Layer 2 of a small transformer language model trained on English Wikipedia (12 layers, counted from 0, width 128). Numbers have three digits each and are written without spaces.
In attention head 0, each number of a token's query is one row of weights dot the token's vector x. The head spreads its attention over the tokens so far by the softmax of query dot key.

Query weights of the head. A number n stands for (n - 500) times 0.00084.
q0: 594619391602301478441527388474555649336417538564710629534606396630402750464668352464357395599483642442778562484598619421222696467487555203512693513369541580662312477360337413448340560368744328553302360493670331358289411596610346609678595324685473357548605763777372422478463590496319249577694475393529411460411622326462406765689633355440581678339527504554655464334545262303426692788580
q1: 500549487691451404515554382492411644354476531675704516386624387654478574396463315606394396642640500538747584474446470441284694466427465197558633325467336514639340290491157453359386419466559354318438385500540399412229507572558519516763393402611413362606554718794519402253519660614432278595613492378469545500481612341542395586621605511390456674361512496389652475496597315324508647706669
q2: 451527425583371500392688544484640571357411345602571294341478639408500404483486641675410446601394648375447430402444385459269545465529539429730521537608306566556613645581427560587568385656413621457516440399556433658290324364700561553489677560497534433388500575564326335404472496538394516421506522443522453537510595779581474517381645553609390461515446646266575327420534533469421344612589
q3: 497474496808332596373504430446520643396474464626602361467626645671762471268477467557385368548629729378573385486401512379435590433674554511644533700500519503305496587607333389406474429430473420511329264414596446452250562433467521530488562497507641402605438664747478406463606635556354474550647582462430560331218672446494381546548574412660466413413448522477747257489644342503390411798667
q4: 492552494408519363470394459467690354559711631590538547553375542657362431542630477497419478558554430605482621521564289555438711404336261464459412506232605450542383460436427505541408490422524508512412476514583497463603660502415505606556331459456500505589413474430511502474511474505505435470532348500478480419677657348375545615540464486303556637513517539521411459406576409586375637483486
q5: 592481557605496640362422529341636643518418682666450519496349600544623386413508456697407431598455838364476607598544451423212577504547500559575497539493428615316500577626607438435571465550588265489374258451628283294383520425261423360417406503595496493538607671682375375262536427500489549453332566577314458373390726471473216403525540518548289425606492674418718376482742600486387418779660
q6: 442470508439794315479359395658387305303474556482409481543357473496587729519481697624433486378504463503533712435543508525584514479412504504477304353406570519442439611386454667791381395267228538578584370378482568587716435541567568390581584547689622533415481268338575506500496441500650562550619600661529556679568404604503766690494276713453411610587504273481428542532398329576683688439457
q7: 448398169317540419609429522560497541347503621426427586516566337609500695554456506417556578534341533601599529545581680537527326528447649238412506427515568565613370423420474586585442542558641442447626621547429390600617526446386416562540629374488286483551609424415421580685342511401727352386494541305584470378632397667622668410537388494497467609391691357677522503607410574555423578368378
q8: 508478376462767452534596383646356271140339596614383469560359709665619406449363641958343474674187455683622744618465476277596637327572320444508476455255454317402521844250492736552327330600472360518671406624368393500663731517325459302353600372603359473439698526552560403671378651529554461641371440527608451603326484611677779414532315763533451480618616466432563428543565396731517623560487
q9: 306474279447269535454482764576610461313278842595367584279424476533685361346464442872472475804266588590438587512434401451455492504350098572586508797532354474408708700449661543480415524484518553478588348556478323313460727298335395483458255514457630573548541493405327452591471282348672380639508614385214562575349565487374678228401336500270424429587421542268654469441736457683294538635567
q10: 418602586500484529291791472623464364334423822660397474475414607399443398272369631611489411605584666361594580651680299183452627416544173504439455509450403649438648698307511523614297207583456602916473388507458537401845619497568430240657458377738604433612469655631447315609500471512389421530671529577608747649321461451474471561600540600553578314387487286332557504569667294394504530757439
q11: 512328307399516255583397658617535373473532473460581420736605458205808504522397529682443552527189420896526542450496360136405593377480391339519433699723417575469516660522489632440385416582531613743695566457273617500811621592784734405460697464474538471405669385496516398781536420476656385547512464622537399479556450532663609453307535752605400384379538622402465500266611545504451507291221
q12: 295367390643476547472679593504370584464511352322409440289566720305514406725553568530454496411428448592447330621220606362606553589593603648588561496523194438464566600663541431258678737456344405410572658466277459538418297350458226677335358517477592612286416702518327289500359519231608487373560894453618311547406504356652718365483278444558441500590389711626425522599354662484655284315423
q13: 612578347541382208352655361404577608544593702437491299361642504372645296473384470535344459555183583597304306480592426635313292451541558454795477447578648422500617472890659313551511547250360709526458377476705388636267686341690619389629220466369513534614406651562103533526422735508468585189492384509610557509268364359538429562398680329532369395442387454575649416567778523584402414600500
q14: 311140558507575434635479386807491530333248672554572306707464413357346456448358463775538464590430559723604579431515352351608597508639504472481519682459270471491654793456683650350411348445640543739507751306290536446725404591507385388480672454374764540169595510413440472322480580465469397611665797584407597697368546552518468394223353677474439522389630480640304632343557496469598556468528
q15: 519237352539684438694363524823487459481647165544758382601444591488444400560581570433560572377632341508611454374552455425487605634639782243350716500451261375535339584531419571346430523504565450542443746417348540453682239526660588521362463370463641544371349303427669458504425731449406230500832717466491496479616523492558432436439513716307550448380437488589158483588471541403701724660373
q16: 678693523727572644424507391311303448470413602357717577405427497541581632575515634438431389506328500259571493520462441771414545462486668423533455427451541534595290427684436529549439540612625342409416546419546479378349618375500570410529702579694274443635444530494531421374312389394348518812568521398375682496385677646506430600650620435546343584540555577257573290531547608480365563726635
q17: 663712450497430543292673434451623302511379636503322547614459610526539571464371538583588717531570712379451664664542487596411500222530508474651273540585675544619409288322696387690323432328451555543516417541523538434627665622654504171610481301371516490593289425526466602403622558640562416649386218681652583370526431331490523620627333739656464370543492382476690631455463355558339676511586
q18: 523380416482395574473534625660617165527617097590274504701444399413343436556266416400567670424410450477526632576247362306278544398531628225470596554444534379660300408544576448273423553307401523620477312404320413633517314662766511611637374264375677529361453541562420670639449580535562378504709484604697504687627538472554676580363741523648553426385400480609576382592302560223516647488496
q19: 700519684307293417396582600540420639465526389439562396552456713181538474457308681558754751518658519525352310559480471381531493814554735361480452454483532311544691682218440384503517552575754482611589604467369621518442470577507437613574534509439578473590630251608452529624568521514447590391750511427492378531635402518566595453534504475520671548395283644353484597313272298401526461529381
q20: 520474389558434463447433405382522504528423487496414552568486470366646428536555467422500457588530575489591533519436550542430385518538489545590609564407295434564591460570554439458539558426500533556551488506394559547383479436531407600472518425598452654532471502567375348532500431377579505389509622538471333514446500394581658543466422460429543500445455621691431519421388473467558392421489
q21: 666500543649480600445366448273372565577466378471543414565529494424609688434409554478437255622548512520570600531503569466594412555581268427519527488682452537650400523461607316590576428491392642552461407537542670598370409460511534515598557500419528649644626447697438433666621155489483452387454453472541448454570523295619412621483506503558573462419390518556495494568309525421446435377474
q22: 441628251706425651409566579450387333615541483282516706391400362557562565703549570528507401430239737478557508463468651397508539564584612492626446743302546562626392513292384604547581573519609277280638319465464523673512588528418401741564531541671757521380554716513446567346326392492620367594425608468473552600680707619483666647442678154609493665496183550549634256381555691504284453485523
q23: 373444560142546349571401532558625589358494496539598383673385466418475375384358490556530511429670534580404418609661584425304324553479471564420487319618438458371723575409578577560549361486582725664691567518460486560576503462577647389425358506294485523263620364578446566518616496444608577324472743511376231392600404539497514204364515682586644373364522359523366470443640362600756370289433
q24: 640596417563347588357542364439353516582617432388608426536525627518541670447473494489383394556405582403366419210611817393762393531654461365748500500517515544427635516488542457573513480607488541411441282400718486556519675601299662445663446549434605613591538528664137404598382371500266525296334468474684511604408507252593429602584649351674412470615411632538645474475487610428666407504472
q25: 426675262487216543421563531525569261497663319348695581662206563493520591639302583533644333552399654439481471410523527374579468641597577476549390551372330438595553581411711569539458530609755443504660431401328671631526465517432513529518457500620834446540541434579342405504315401503527475451582720669609460679538336448528542485394696356698624510419445708659503456307428484412479442493386
q26: 434424515386571290585640395417492663487645519480584587476331406377296293459526481627506730374614431376420453516516164596552510711435600659271670449393466438260608561591475523355360631554541513511491719563440431367387468379571451638347634621503372444539578500362725627504551683416634588559702624533297482525620424559310507394549474544353586503600424462211332599510518393673475415459561
q27: 504496622591527745400438730688525446402367263617220668563414346477446562588400311484533519523339406420500443496450535346454449442635406317511264570500264455882547328629365558529457467409492485707536453393504481432818479567594641428637246418594707184470441450806488381183596564477538568716702309492226671516411421488592457450641361550623571547284549634537582417520396606402516709617581
q28: 338576522485552456477556604553558454570509138472538483687265484713377457372408618545516329522701628577372551547655663577408464663579576722469445500525389388446653420394343605382497325371529311569497500566245523525472651435405607439447503457448518440378354420607460471384380551610642443518500745424614472580490408474727576251383511578605481534485490417584425363271686484449679574437451
q29: 562595402545394584404687255609368447693618359415557596524395475584547473507558583454300463489552648477624507167398598488688392487643700547657572553338401554360564571444420525491329548582540546321396382534645493593514466522494526444525397544762658408455409602747307485448311567325457507352355635613586489553386477223497456521528628276658439465496577640589535425341614494474648506567457
q30: 435496420419489500493576253511443545511507733591468733618635656373552492395355459366334657494527504668445457329503353579532263400485515338619507362556532560373549641670623426609452518642345736422412331353751523456754596506605496303440370479590592268631447468578387448628419593309507768163496350665340551429530349327300315496519504474590407374717708545500484822684580567642650466485262
q31: 432388369365588541582318487658365608523566428416588430608446598344570403306475497514638543400738360601383625331639586290690456510536473661463503387635554407427625677434360744588404319425489759706606467556538503562638546516494653452455251565336642518411641434497315570734464488363513756393409547511431427528527433513551325397461569605631647394446507476436567564423548556484681423503344
q32: 349366603281516434484290599625399496659572355443292340346379542309495596582461507479625444463384546465174558511415496449625448441484484516395474576674461507614791735394661748541737355461251749496701548473455793715551232474511726550332422533288509515489431299318427465521508368492617656539614633390477597513668446677609536223365461453447404264574374492432409674440350594473492209355456
q33: 534564532372497293523469549667608538407393487403604668638462492468513448575528615546519465471476579565395760564677614456334576563448307404443392506434472471573474568163601530707377641551668638570498621577398424517454343519492472512549542322427460524605472548464439515488326517597511539540636395549722397467630561646434573506471450415535634565329424432574452555512407380368438517503396
q34: 519363538340586577453248563531331559644464500432308372340412456269555648613475392535519564478437458569295441410376432469594588510537551622456418475576547452595765727414574614503674398464221644398624470534559547573657373410444584521435414678431672528350656413403483491451616492398654641475461581341605616581517396487625381364429325622290394374547447609482291671514416706568486331392433
q35: 372391429588426350522635652669462688402341636627643394337291679569452513439568401793568387645461540491462664512439489353354709310572293437568656403503315319552596549598448621399512293518424528447534556524562389481299459425418512656529426490544416563488483514608328417366460627543546342426617592523595593553519661677612471497511486664445433550515536586406555507351525441479429513604513
q36: 546583393461449372535726426540552452500614320603837752831560462670435424466543529483462420517619450609725890633643464454423472358536516200433533429477561507670440231509438593619301776702748457537513636586553368617568518698437599467684663269415241260640483610545628664336539683719605447773578572554491425521592523668471576419608699320548550578311592411699660432448521567496512618584520
q37: 455474387487285493557727680547347610500439516608572424431789575471329486430357319383466303581448443595487444726314565663573666440233486547493537500612406468618743520651405648439536538636492594530479559623659666491409385447460541485588405456380466497670609693651507478270461415341451404746641500281542391421414638475533659404427496232311349503317628780450513386197551557444621417518504
q38: 388551190369595519548384662530757580493466631550405673704571369448522646460544222307574623721318433456438508561662714600230297578252402594622259374423520647578538678661589458482424386555541540430441405354288481466540606460423521357403320546448520510440706280366477428558518429379617400500398470276522465473694439429290681393339504467189496584491668595556382702534517581605699531463418
q39: 456318653663500320598425602634514404544478537542509321429267586257596355460642664653676657721457556637190435413431356404482583598607304583690678797726114233405592761651724516294703398641387568357497546490347521628359530392597191620378568598546712636449594615457492297688484515386326508185508542574395535422372536604680400491441491671491444229668461492416402575504578484560614380417442
q40: 329475236345276402554416783524375496492239504533338425408642459324651583521344424662559590539451364773380365481464549569657472644531397729552419525593393489423679853526561670555674474488479412463645526372387571652592496516379477630460496567485668647388700466383476452350554556203788621475365618363514401686520530674664698278344283400418292603678516687416424454500352733614629477247406
q41: 493420481559449155486444445749523300537531370774463419754483438362355312444713347353503514587583573466449366450349203597474552624634549458669503595490394478618623334669589432301641649534477460424369443457425347582566516534623497568450603375668448475388312632603679442583582529415463593180646503570516540507583410517550406522444508473447527490331758384504321618469516340439482540657410
q42: 582452329395597654651561608453519566593570179672496549680589621454273511462504353313560479456317370469651692399543568562374482402310471514460500406410639468581421300465266557547448591317461469619530453592405319500579533587649575712431573352451296506540427396475764739511416471483642493542167375496557396526702490397445729477626592709582599676319552450447692692464411560459584450425415
q43: 548452416474365461529451640795555384569485217633385619631487480421413362437549305280472875399629202341442734428604495272428525261442433307488605319512346377541614597583450555570496318573486779461510367552461496528770446534807780578707321354558522283591563478558769515634459510553443628558520182750283662356242327421564450460507690754477500383471570568172628699496485614609316541584430
q44: 610392335354543179551492376936496394238374521534527523500700629610414489651615517578437566429462268608377442405565537513452526442423563322389342465284532278524634328475561607545340521320633464407497638559409296485582558419624521580382391524445343456553432420423582607466318618576421621464572396632551376368740440322390578657506624656573620738363597395500516770678345410650598622385375
q45: 511738546500507554297675262586516341316523386584492681681403514589435515412440432488423485512635441369645740344393186561484605290563474481465239445461597577512568376409401500500283383351443540699338418376669560469536544606702582338597386412597397160415488616718571464562544654482464462620620399641629637570373633366497541552651714460692550559267613485508578571537563374457473807638592
q46: 496404581486369634383447594500579521681602190596399436485439389273248351323520353307543568402669436530504662529279227340660515511719412477486663576561636483525535559428465350393630446552251611739417291471332489471520406655795522665612239491419857396435521678540454447598560415616615586386675531648544867516333441458531347415458496545483555329412392604298606548481446375312332362450466
q47: 570556556417511540344434526578651471549572661523329419551566478370379431542504581500424726397755403474372544555642552545396256348473469481651328581504642455601644462304433424637539412414143593464374326574801612632496504591611496226536292462239656423613350390577430480421716500745417665224496307597496766480400274242591318582471250462635507288415589360578503643512462214589575567488347
q48: 433339518394620483532443652672225311169274528435281431632439592286547451553443526560416731541756415552504289670530254453574422617573516541378492573347258314460684729482429542690440492508602610610510683415425667728707340639508496378476471513413509430365469208486492475433524701376563575513778797479406564653431328524621406509476249699393691523303479689500269612463213534563666594565322
q49: 392282525493248600599349661440533631504407664712413476440485482578431425580632312457489474543619543693514639457321446335520728592537463519437587547500302510427620607257623591294627507370727468496678504568324552385453592561410347976347519500597631605496613609585507539462573320401544450508558597520311258442541865724422627563447427456512561423655364737595708504481457573442538448358670
q50: 590727546621467728275468474259508556652570496481441453208722500388391511565544562401440530375488512489490512471545445530508395448656605519724256551687707580402591442475462304507548468493471496437347257484758421503397740409570593415745431555444552445575528481575428588396610460566380768428332125587565931241619586485348455599592451361623367486625453640329624456402473511435381565466485
q51: 645401821294500504615302481721537668321277700516468333355693475770675447406637469707507455585800397658420437615497635522415515474549583697578461381504402568434899450450352606373566343467471613457623587688593530475476441607324496364535454644458424466521679412497481484267645536522445627270441417460435460338346700542449420360455280600574384253369484378492543432455517525814512453549526
q52: 221098579325784207862506709601351582202240607525512313446393651476493352596652619818528541264836302679374408849456699590506411792488548880174638275483410458139691736487511855605500433327590339512639968677354524564393457100406392659117651707352229565236679254154810588573442486396679609557436885307343159488659591678586571286490308761274693389452432512368195481542584511821803276310406
q53: 475246525381450340544539681404299541532358662500461372560625608123735331552398419484410654411576296396367408780581578406413411544347463559390527353528628391512515659390816510641497497521224632642685504500485522700714480509637560546444481485357320493357742370468526477492659353547518718319543412488407423658573528599666541633450393500492563366292454474414458492663323562682500391375383
q54: 647736479614759589377527513391340453494454597479594497368756668538641414524558558567437427606467396581471404667659622637473535393345455593709334453431396457403632433542500476634535464683476315400471605574454337447632743435352393503497568539663337631467466398486487433306419459512438539561425305443526550570529469474468615602530610584444302527548477655551575507385599569753565461481557
q55: 419376606353541345535459710496435523293343358535714360535282569347484616523298551692572374430460489531416471603542453341459577631507496479399552452592595456298606581330522661582577271442515422544658562544288525562663593409533557709441764611347619551294749488314606573496514459627537496500603682357201540658615662759487380459423527675596483415415365550251448433507428576585529399395483
q56: 423584539478654558431347342574355309426431535334456625260185332621468776605489583614566274439478420337590453593291379626654371545724489402497532371503534606306437388673379621552436441402629291496311538367554500582518510435545653586506635489620507510586568639375637421460308549384520375567537577185468726434503621584418500522526368445500417598548464440323427386636494588659471466573645
q57: 588449237488263463681559503553496536586503592492503359612687667500659327525514533452340526486578459564406636488512782352553526526432602438445543548592546497504358612500727448619473605494411690367574500642487457642535536545457403487511270521439531595509574455526355526712455327497430316164490379617696264548608440369598365587572702420461660341504548520653637448684535528494483330480387
q58: 497432679381577451369424564507329554586454542520439482569705503304642456456518503443458622523380218463324305506478500496445503450409366343427310493522578527626562511496544344430399338573262533536474444352745582571699459605681712433500337406459612261603507267711452423535698552497437674496543254464323521461537487350488466565420434637597493411260625538507524727647336401513636553619426
q59: 525548353559497585481468523384318348341444507399458503308454528490511667564475521597673464568277565513458333438488529374669737513675454461537268693460621368639480478438653393620606609551707427332717388448500536670538611567228459659662664537543510455497638443437526474608349288442446436444500520424595455366690557559550635664519507500493365595549370626608692500467319546408433481487451
q60: 664504687433493549416518530483399547394424608506633486417428378222413568548474422633519639435331396407506319555450324452570332547622304288401532486648452415437500447590609481724478438414470758742463421563788445517345478439494526356597490483456449463587666403455462521546557395460457814613560479435319729493275247418528243565549426540519467452303586610330589511675412426477472286633564
q61: 469731480578677594371639375562259332405529332418385504639362521331559536406267467492480500509500325496507440534523329466574460607583409427612318397333151409563741468436311578714567469528559525606506389331459518606665377473564690332588622465661450315500566334617515376388461521447616604485596652340429587818464392282552617631457700521548510720186424606500355535314510490475659536406367
q62: 514301540323468329610412507652602627399419646539614424606338670307391471438519441621524769419742440475344399466593383316465504692650489507429574337595367403390692596401543645544596377388551751707672528512578637605531467500547589422452397538390695487592706366535319450493585551521493669300577691557246417477446427619503344229445305539543738396579349595401346618370545520552625269478479
q63: 401400376432442660626305305976496647600614576463542354705532455307565329393334474408451385302607488527621826447456549555521197618469508544541755416578466546132480658526424627582412251492539669546347325569569369463609496393604599353583322439467770518372427589441480629598555495414639431292597464709482737641536412615486320470527534512652572263730554404403469294488798575538443457603358

Each question shows a short text with each token's key, already scaled and adjusted for position as the last token sees it. A number n stands for (n - 500) times 0.002.

Then comes the last token's vector x. A number n stands for (n - 500) times 0.0094.

0 " Jeffrey": 470426589519486495528530512501535515524405594512517492448590553484530518481611446595463460505479495435485563463560454464592540481502485526368376728648395558582590620567679491488647568616487376
1 "\n": 660730704380401404580627554504401517581339558523557519528489902629456544633540270654453654559380065660515680592528532512592534557404459493399387605610416477511521513189590544483531489502313453
2 "-": 479489530529393443545620575567499550628432593648627391463502655536569523557522478421464564497457544537485530497480399605471489402434477546281334666548312429646556525471710530369569515488424510
3 " Judge": 535633547523462491582528462488534471562358580592539465548465562458552506448554545562506514486444510514535586484494418436534524486522450530408426664602381502600531524555754463419542500553459578
4 " ": 522531458403499353598575593506473483569395558528500467487515730529373588596494447465464561538493577601560546510480465461493484580483629574380379651591328557648638505407616568435489531530514514
5 "-": 506468532497405465578588642585530489629379559551621453485460682559526527557510381498461578533501515508576570451491461548500465481443475591377373645551376477595568489451717539413533532516462576
6 " David": 399391419422536436583588489486498481580426590475542480441536672536553504494622405621417517580471533597552524475556551496607549535583498526416357727663428533540629615516665548476646582603496432
x: 419419536650498431486371431442523594432209597462480566563604539459464433554469528602546597471461444547498437630676424486343462579429335531416558601438578554472475497460528470536459598563472464506478547590509303469487546369567521549512542492456465533511527437661573596501541585529606501482497546527447502441447519500292457418467400571560541522490568495531438527546440600540408494562489
Which token does the last token look at most? 4 " "

0 " most": 524461536533505575431524491540403515631476553547503438618559569471531553469557527310511504459536509480499501532534592605485510451446474513416442534535338457604558445464491571361515444510458550
1 " powerful": 480458531480497468496500490466453459522470533503461461621549505454500495477521485540483428443490482459547526534574541486567529517477518479400502609541384578601633521532560528486505492500512499
2 " ": 561600542476497381578557611503469478580389562517515472474519717510374564581471458459445532512469433466571603493566459455476470584468608556351384662597333578648619518405603543437504520517498477
3 "piece": 531479528529500467425478430462508443539425561512458470499508480475449504470522509624495461558502547449515477500484528516495541507467472470493502556545425525526533464526567470445483552475593573
4 " of": 550499516544410500459543594591483463601374503456512452478485609461439571486437518497525485481530546484484558480488454553508501493437507503369386561676370669654603486497603534471484464418520546
5 " television": 521511457446499476487549477453461486552369569515416473554554488521405571447543503545524460460509519500577483463465468552517594592478489537526452551577388570583518442534604465475526508514517482
6 " ": 401396403389501366610583600500445493570378574540498463477523740520354588592487457462445549532480485527501449498417504486522494582473637555366369655599317576654631510400616552443502530524512481
x: 495345459329532470524549489483444513511343514937505551539500506504543427472503495601548432401468491517434473532479524519508458588542505496454460474479486488388559495495528488573532570506499476515419526780632497572525531400489494500224502472553522483436491465552519553455486486545462515487605470520559483482533620501498478570354521489519512491492507513585516471531474499547535601467502
Which token does the last token look at most, and with what share of its attention? 4 " of", with about 40%

0 " for": 475481499576464481503548628549512490601383498470524453502410598497390579520434483514519486460506496510494506560525479522488483554485491508391340528636313629665625449491587531465449510436532493
1 " the": 517486512577384489470607636595435388704377479485598458489516705514545524513544492513488537552502449514477437530463505556476470461486476522356392545659425552559586522508590544454544492490526537
2 " BBC": 482595548389514355608530532406495569549230531530450444558597584490434551443574469651476378469451464507616609535549450387507519666488581535370351622674369618586600451547634484546554502549529389
3 " on": 501479522439464486465533521525439504671396529549448365507529629502444587545575501531527563610547525517552499469493478557572485478498563523474347514653343455591556415455507553485468449487588530
4 " three": 452475472413446448483482558515438615666392602559505458538561597469466563532566541476528570511531573532584551427448455618492544485378479536403395588483318475577533539432549510443495438566448498
5 " episodes": 463488538485451494521512406447387515545398569504436540601479505534463564487585462585587478494544594518586460470465514539590565598532424450532437521558401493529491397515577506418542496555549518
6 " of": 435496517486450520526510572575469477601363502492486438518463632467434597496459518491530505500539526467525557428468418569521543498435532503387362533688354643651593463503631536466486445434545557
x: 397381530515609421535462560502525493467417496585439373518528576521494418437487538546529499540465455528693558462437497466433549468607424429440550463564517518380452525489541510492599581476520429517522463527552489454449440128529443435263580506506416561457393429332538443579542522425463581464399698545574508476577477477621452469575502567436514563445481470411501501518583463427448531551482
Which token does the last token look at most? 6 " of"

0 "\n": 268769666466438414591634544510410545571364574572556484519504879623473554623545310628474649552370145465439716589529514521584532531421473486372376616607385470539540531222597544466521477492302452
1 "-": 523537520544408459541631590571499562627422587636635384470480677540565530548518459436466569501450522515465515543507409563470483410446477552289328650572310454641578526473711542358551505481419532
2 " Bob": 483563565560522509582573592551524481534381579504538469468495588503537536474603468508439495471490494374557591457541507452521475540541509540369378656610366544607587575528634535412574545573482463
3 "bi": 546552452443579463596573578462496486489452577487522624440538578541462519473487458475400495552437550578608554547487567478481515549554560565390461591522427499531602589375574554518545551523388480
4 "e": 507554472467515487543600560405533508489425547463486554380461557507437528527463432512399507582500563532541537511492507483500534616568490597390471617585356553568628521406543605493548582442494500
5 " Doug": 450498463452513463576591509556511539583394578510556434439524668548522558520583431550419516500478570643587605438567503477599491460500463513378350658716369611611609556502680558422602543528533454
6 "an": 526498522510464502438563500459539468525458540541438461446518485548415551504493492504406443609489528505458500539520540563505551518573470527524461505588418506535658521533532528565499558504516518
x: 317517501476555578543364529422488550484353543617510571391478395587454461452555568521479557502480513484481483660715536625583496570595395460666572450506400405542556559494548542506465503561476360453371419596459541303469472502430497529608408529432420432563461599472574587510488595452549501425617493538485402406540453420507444528416423645460522483507530362341516562527533602479429465520427
Which token does the last token look at most, and with what share of its attention? 6 "an", with about 20%

0 "-": 462520527572435481530606630541507516652367541549642428474457720562545517546504409487448573518473491453400468606555401476465478483445436593346354650590358494599576502448738529393548525497451563
1 " Ger": 517505582542587488638543619559447441569388530521548433516529699466568549475586419544490549528379422419549539400587500459568470516495609561365414626677431586545563621464583509473637404531436390
2 "ry": 541559496515533466493578441432517542577515557533480482436550550532402543496500469478480502559511550491538493483500502521489553436582533566497455570546438530611622503445516587416526567510495598
3 " S": 579638463440556381667598601570468556492348531492569511400503732552466594592515386503503560485516532606601613660536436364572417584410586625273380660630352606615612563402666541400604550520445420
4 "le": 456580436549516502453478483438526440613457549585522446447468583491438467536440504526353498598496475478536565384483502565405523512585474526508461613548375451568603487421542569485463572500537583
5 "vin": 505483522488518473547504483458549494574487611563526419429516477486469516441504488492434492550440546550581512506574487469518515449559529530470436612583382512586626539521611488531546549518482446
6 "\n": 111396293407406437530590509474389535599334559523561511528486913634466539627538269670456660564373215232561313391434591588613534529413462474406393613617430482509516514185603530484528492496311460
x: 421339517358573517531447490495516489498423468484483492454487575449525443484503496473511486378508521502308529488504452479508470526519488564449486498598502449534554495498581591539679477510402564500701587580462593582518489225456494486331490595397476554491455370348541500483491491544520586474492527454429525526518503518463535389321514587517465363515428524506434554523357614534524263388401
Which token does the last token look at most, and with what share of its attention? 5 "vin", with about 70%

0 " ": 407489595555495405558547588481484500587375563544518449481523760545366589585488446486444555529473454386493598508613411435465502596507608571384349647635322577644638515401627562429493534524502500
1 "s": 460480504549490512498586535555463526510474593495472531443419526497350616503404448427488451577520473464477449551508482528508535477473491544401441530600353628642616448441529575423520498392526489
2 "il": 596542487501533496498575516492607480535493565523576396374461584515379522524424427591429523663460482414570520489532612478536532498642504619440478604567402561556604599400612520495439544499486586
3 "ica": 492556455510557506474571546443567463533449551553471486407545602595382521472431443509394431604519463492559565406503605561467577491650523493516464570625420499584637510458544521492521591492489552
4 "-": 516486560536386450566600647553520519630377564566639435477461693547533515534485394489431559535473514523564556475508458557498489477471466583361360636590379491577563494453711526414539528491446559
5 "rich": 504555419485563414470479481436553490534495567534528442421547565454438438505461495542421497574431505567473514467475538484526569517554518536427431646604396526532562653445582504495536472547459490
6 " rock": 450541411465455475492531525411504497511419567603502467542611515525509565503545506532498527476503444447497461516411481534492601519514533537493411589585417503544549510477593525404547519492485546
x: 418425656453535563521497529509578502539246479519501576360440503550445529588428526519614333546394445511422484603439498505470550540492567518557527405538481545427612642506451677527502460380559483525340624521494505475490524480501443433452499508490611557506518446559653532468581603496583399541513561532389471653582510536631573403568645462456675422481533503511424586405504570394557551477559
Which token does the last token look at most? 0 " "

0 "s": 452461494523507510499589537554460526512470591493474531446420530493352613500405448428482449575514518484476439551510483513512533481472492546392441537601350628643618446438531574426523498392525484
1 " in": 454482496514469543472504611580406464641372561463474484462504656476378620526496464451540522576518445507487501522478542580501481470404570511393351559695347590628524451458551546495487491474551484
2 " ": 572611555469485363588563605495472497578363562534519452470514749529362584584476455473449551526472435481572609504554437445474484594483615568362363654623318585654636511400623554438487522522502493
3 "mo": 550623451435535491582596549479565503538403572575512485420490590598430554493482498504413521627530471529554602539525536438461532565562524545430482579518384427568590441406663510452412592492528599
4 "ist": 568553511573493549419503500479482471572436577568450434567483551518431534440455448497359435542477559486564521439576546570481596477547490535478478544605474572536578445472664488528592553478504523
5 " and": 509533495526421480505541551553415419609376504453500452484526638502451575528479459542419475526548484487535497492489463561567502462457528526334348620610356602609640470469601547531602570493530471
6 " part": 389519417455516508409453494476456477562396637580533468521509605482436530530518515603540574624437455522497489517514583568524617472386511576415415587591416472497475544393599480499475489562446515
x: 399412498542508486486488512512566567410486391524561635450492491415443564355549574434603472520641239470395480569666453525543465619588626484547509502378460522450485645489490466442485444515430508381467767499323516510457577506446557532490488509499510598620349588570546430468485456609468646538502547426467564476483674696532463496419558571395626409478462599551517481540398466502482562588555
Which two tokens does the last token look at most, in order? 1 " in", 5 " and"

0 "ants": 498489508502532491467553459478512577475555578516477451548464474502424529470439435442477399491465501464479497530569493501578580466532446516481388524559376530577612504501551504434589512476438496
1 "'": 485477555548498494530535616543410451580339469502481569461473626529541541484491420599512508521519448456505519522472435518505406508452521515342518591549394548557602480473596514534523480460505470
2 " ": 569610539470504357581573606497481504576383559519512469469524737527369584588480453465445553536486439468583605507556441449479483593489623577368367653617334574639635514405611561435491530524506502
3 "Grave": 499545542528449492484475522440478455608390597575525489515491556423535493435555502599510465531431516467602581479530488541504543447558480518483419569612407496486524558532584500440519443525432556
4 "yard": 473515457435547503459508559510585439487427569570517508402498485472429498553490472664583533554491588474509489545436561484557558498512550518468484574541436556522526611491531489478451483513502558
5 " (": 435410431412499435598543656575443550606339556524556446408519785593489579599549412464566619521464603522621502448432495547638513520457553486386416666595382591621582590449598498454502471559461491
6 "1": 437498506514456480461502579522484539582449569459475565443514570470444547594493400458491534595521533509539419504500565515575555542504496570480472559477425579512606552486559567538542408494455562
x: 425471444281506515469489520444418472446397535589547495472516498445562487481437570474469463552441417506632577508554552594563468606498519452506477462445664349434400539478492649548498419474638383480642591398419564538597603671520500483466575598480509381499505420248566557397445536533471424522510525538390485465566536526431490495527481554382558493509507491556517545483532505523523789505318
Which token does the last token look at most, and with what share of its attention? 5 " (", with about 60%

0 "ally": 514449451501529556470527518462487527494563592485480469527513480493471542504531424433448469479436486496477496527561548509556531453443464550447442508510356541571608514473475579507560501437505467
1 " assault": 479523475466535488497534535435485544512455583513502476570535391440441534468527533518565502454470430456508496554530549469553496544481465569498479561500473541566532539541558506405458446462468562
2 "ed": 542499536541496470459499499462495444553492537524465438542523520442379562516464481467420489556493469430505501479551549528552521560492562602439492601527386555628626488471568544502537570475521529
3 " many": 442478440455462422375476505540393523612416540487444486597615528409491545478570533369535439408519528455577507505507472565515494510416491497422395572538322535595560500496474555394539443522497440
4 " times": 503500560470413430538513503472364502476445548571446476650495513486432544496450465456558477411539504470511487586482427496569587555474531508433392476582359528594569374456471585436538438412467403
5 " by": 458491450476430483497480552510451460603321522491457509519437674486408561525476439538529505552501540503538514455522452530569548551458496518415365610612358598575537474422602492532503477505535483
6 " Pri": 448310393347561393575575537630519463539366543519514498464546696540526550540584451524480596528494433590428493613494578430538452520556566536389455649583413561596581651423600557442542522590437499
x: 565411482508628495412343470543548563482388574548476597554660652500579427469510519602587638568544289376468507611456539472477469552525426461439443582597438460488680486587581494450514611475487473549339641590428500498493495464527556540528501480474461592454684431526594421413480592456447397579568391417685517448563493606440541433559443496385585484584601419511538425428481446625426514555424
Which two tokens does the last token look at most, in order? 2 "ed", 6 " Pri"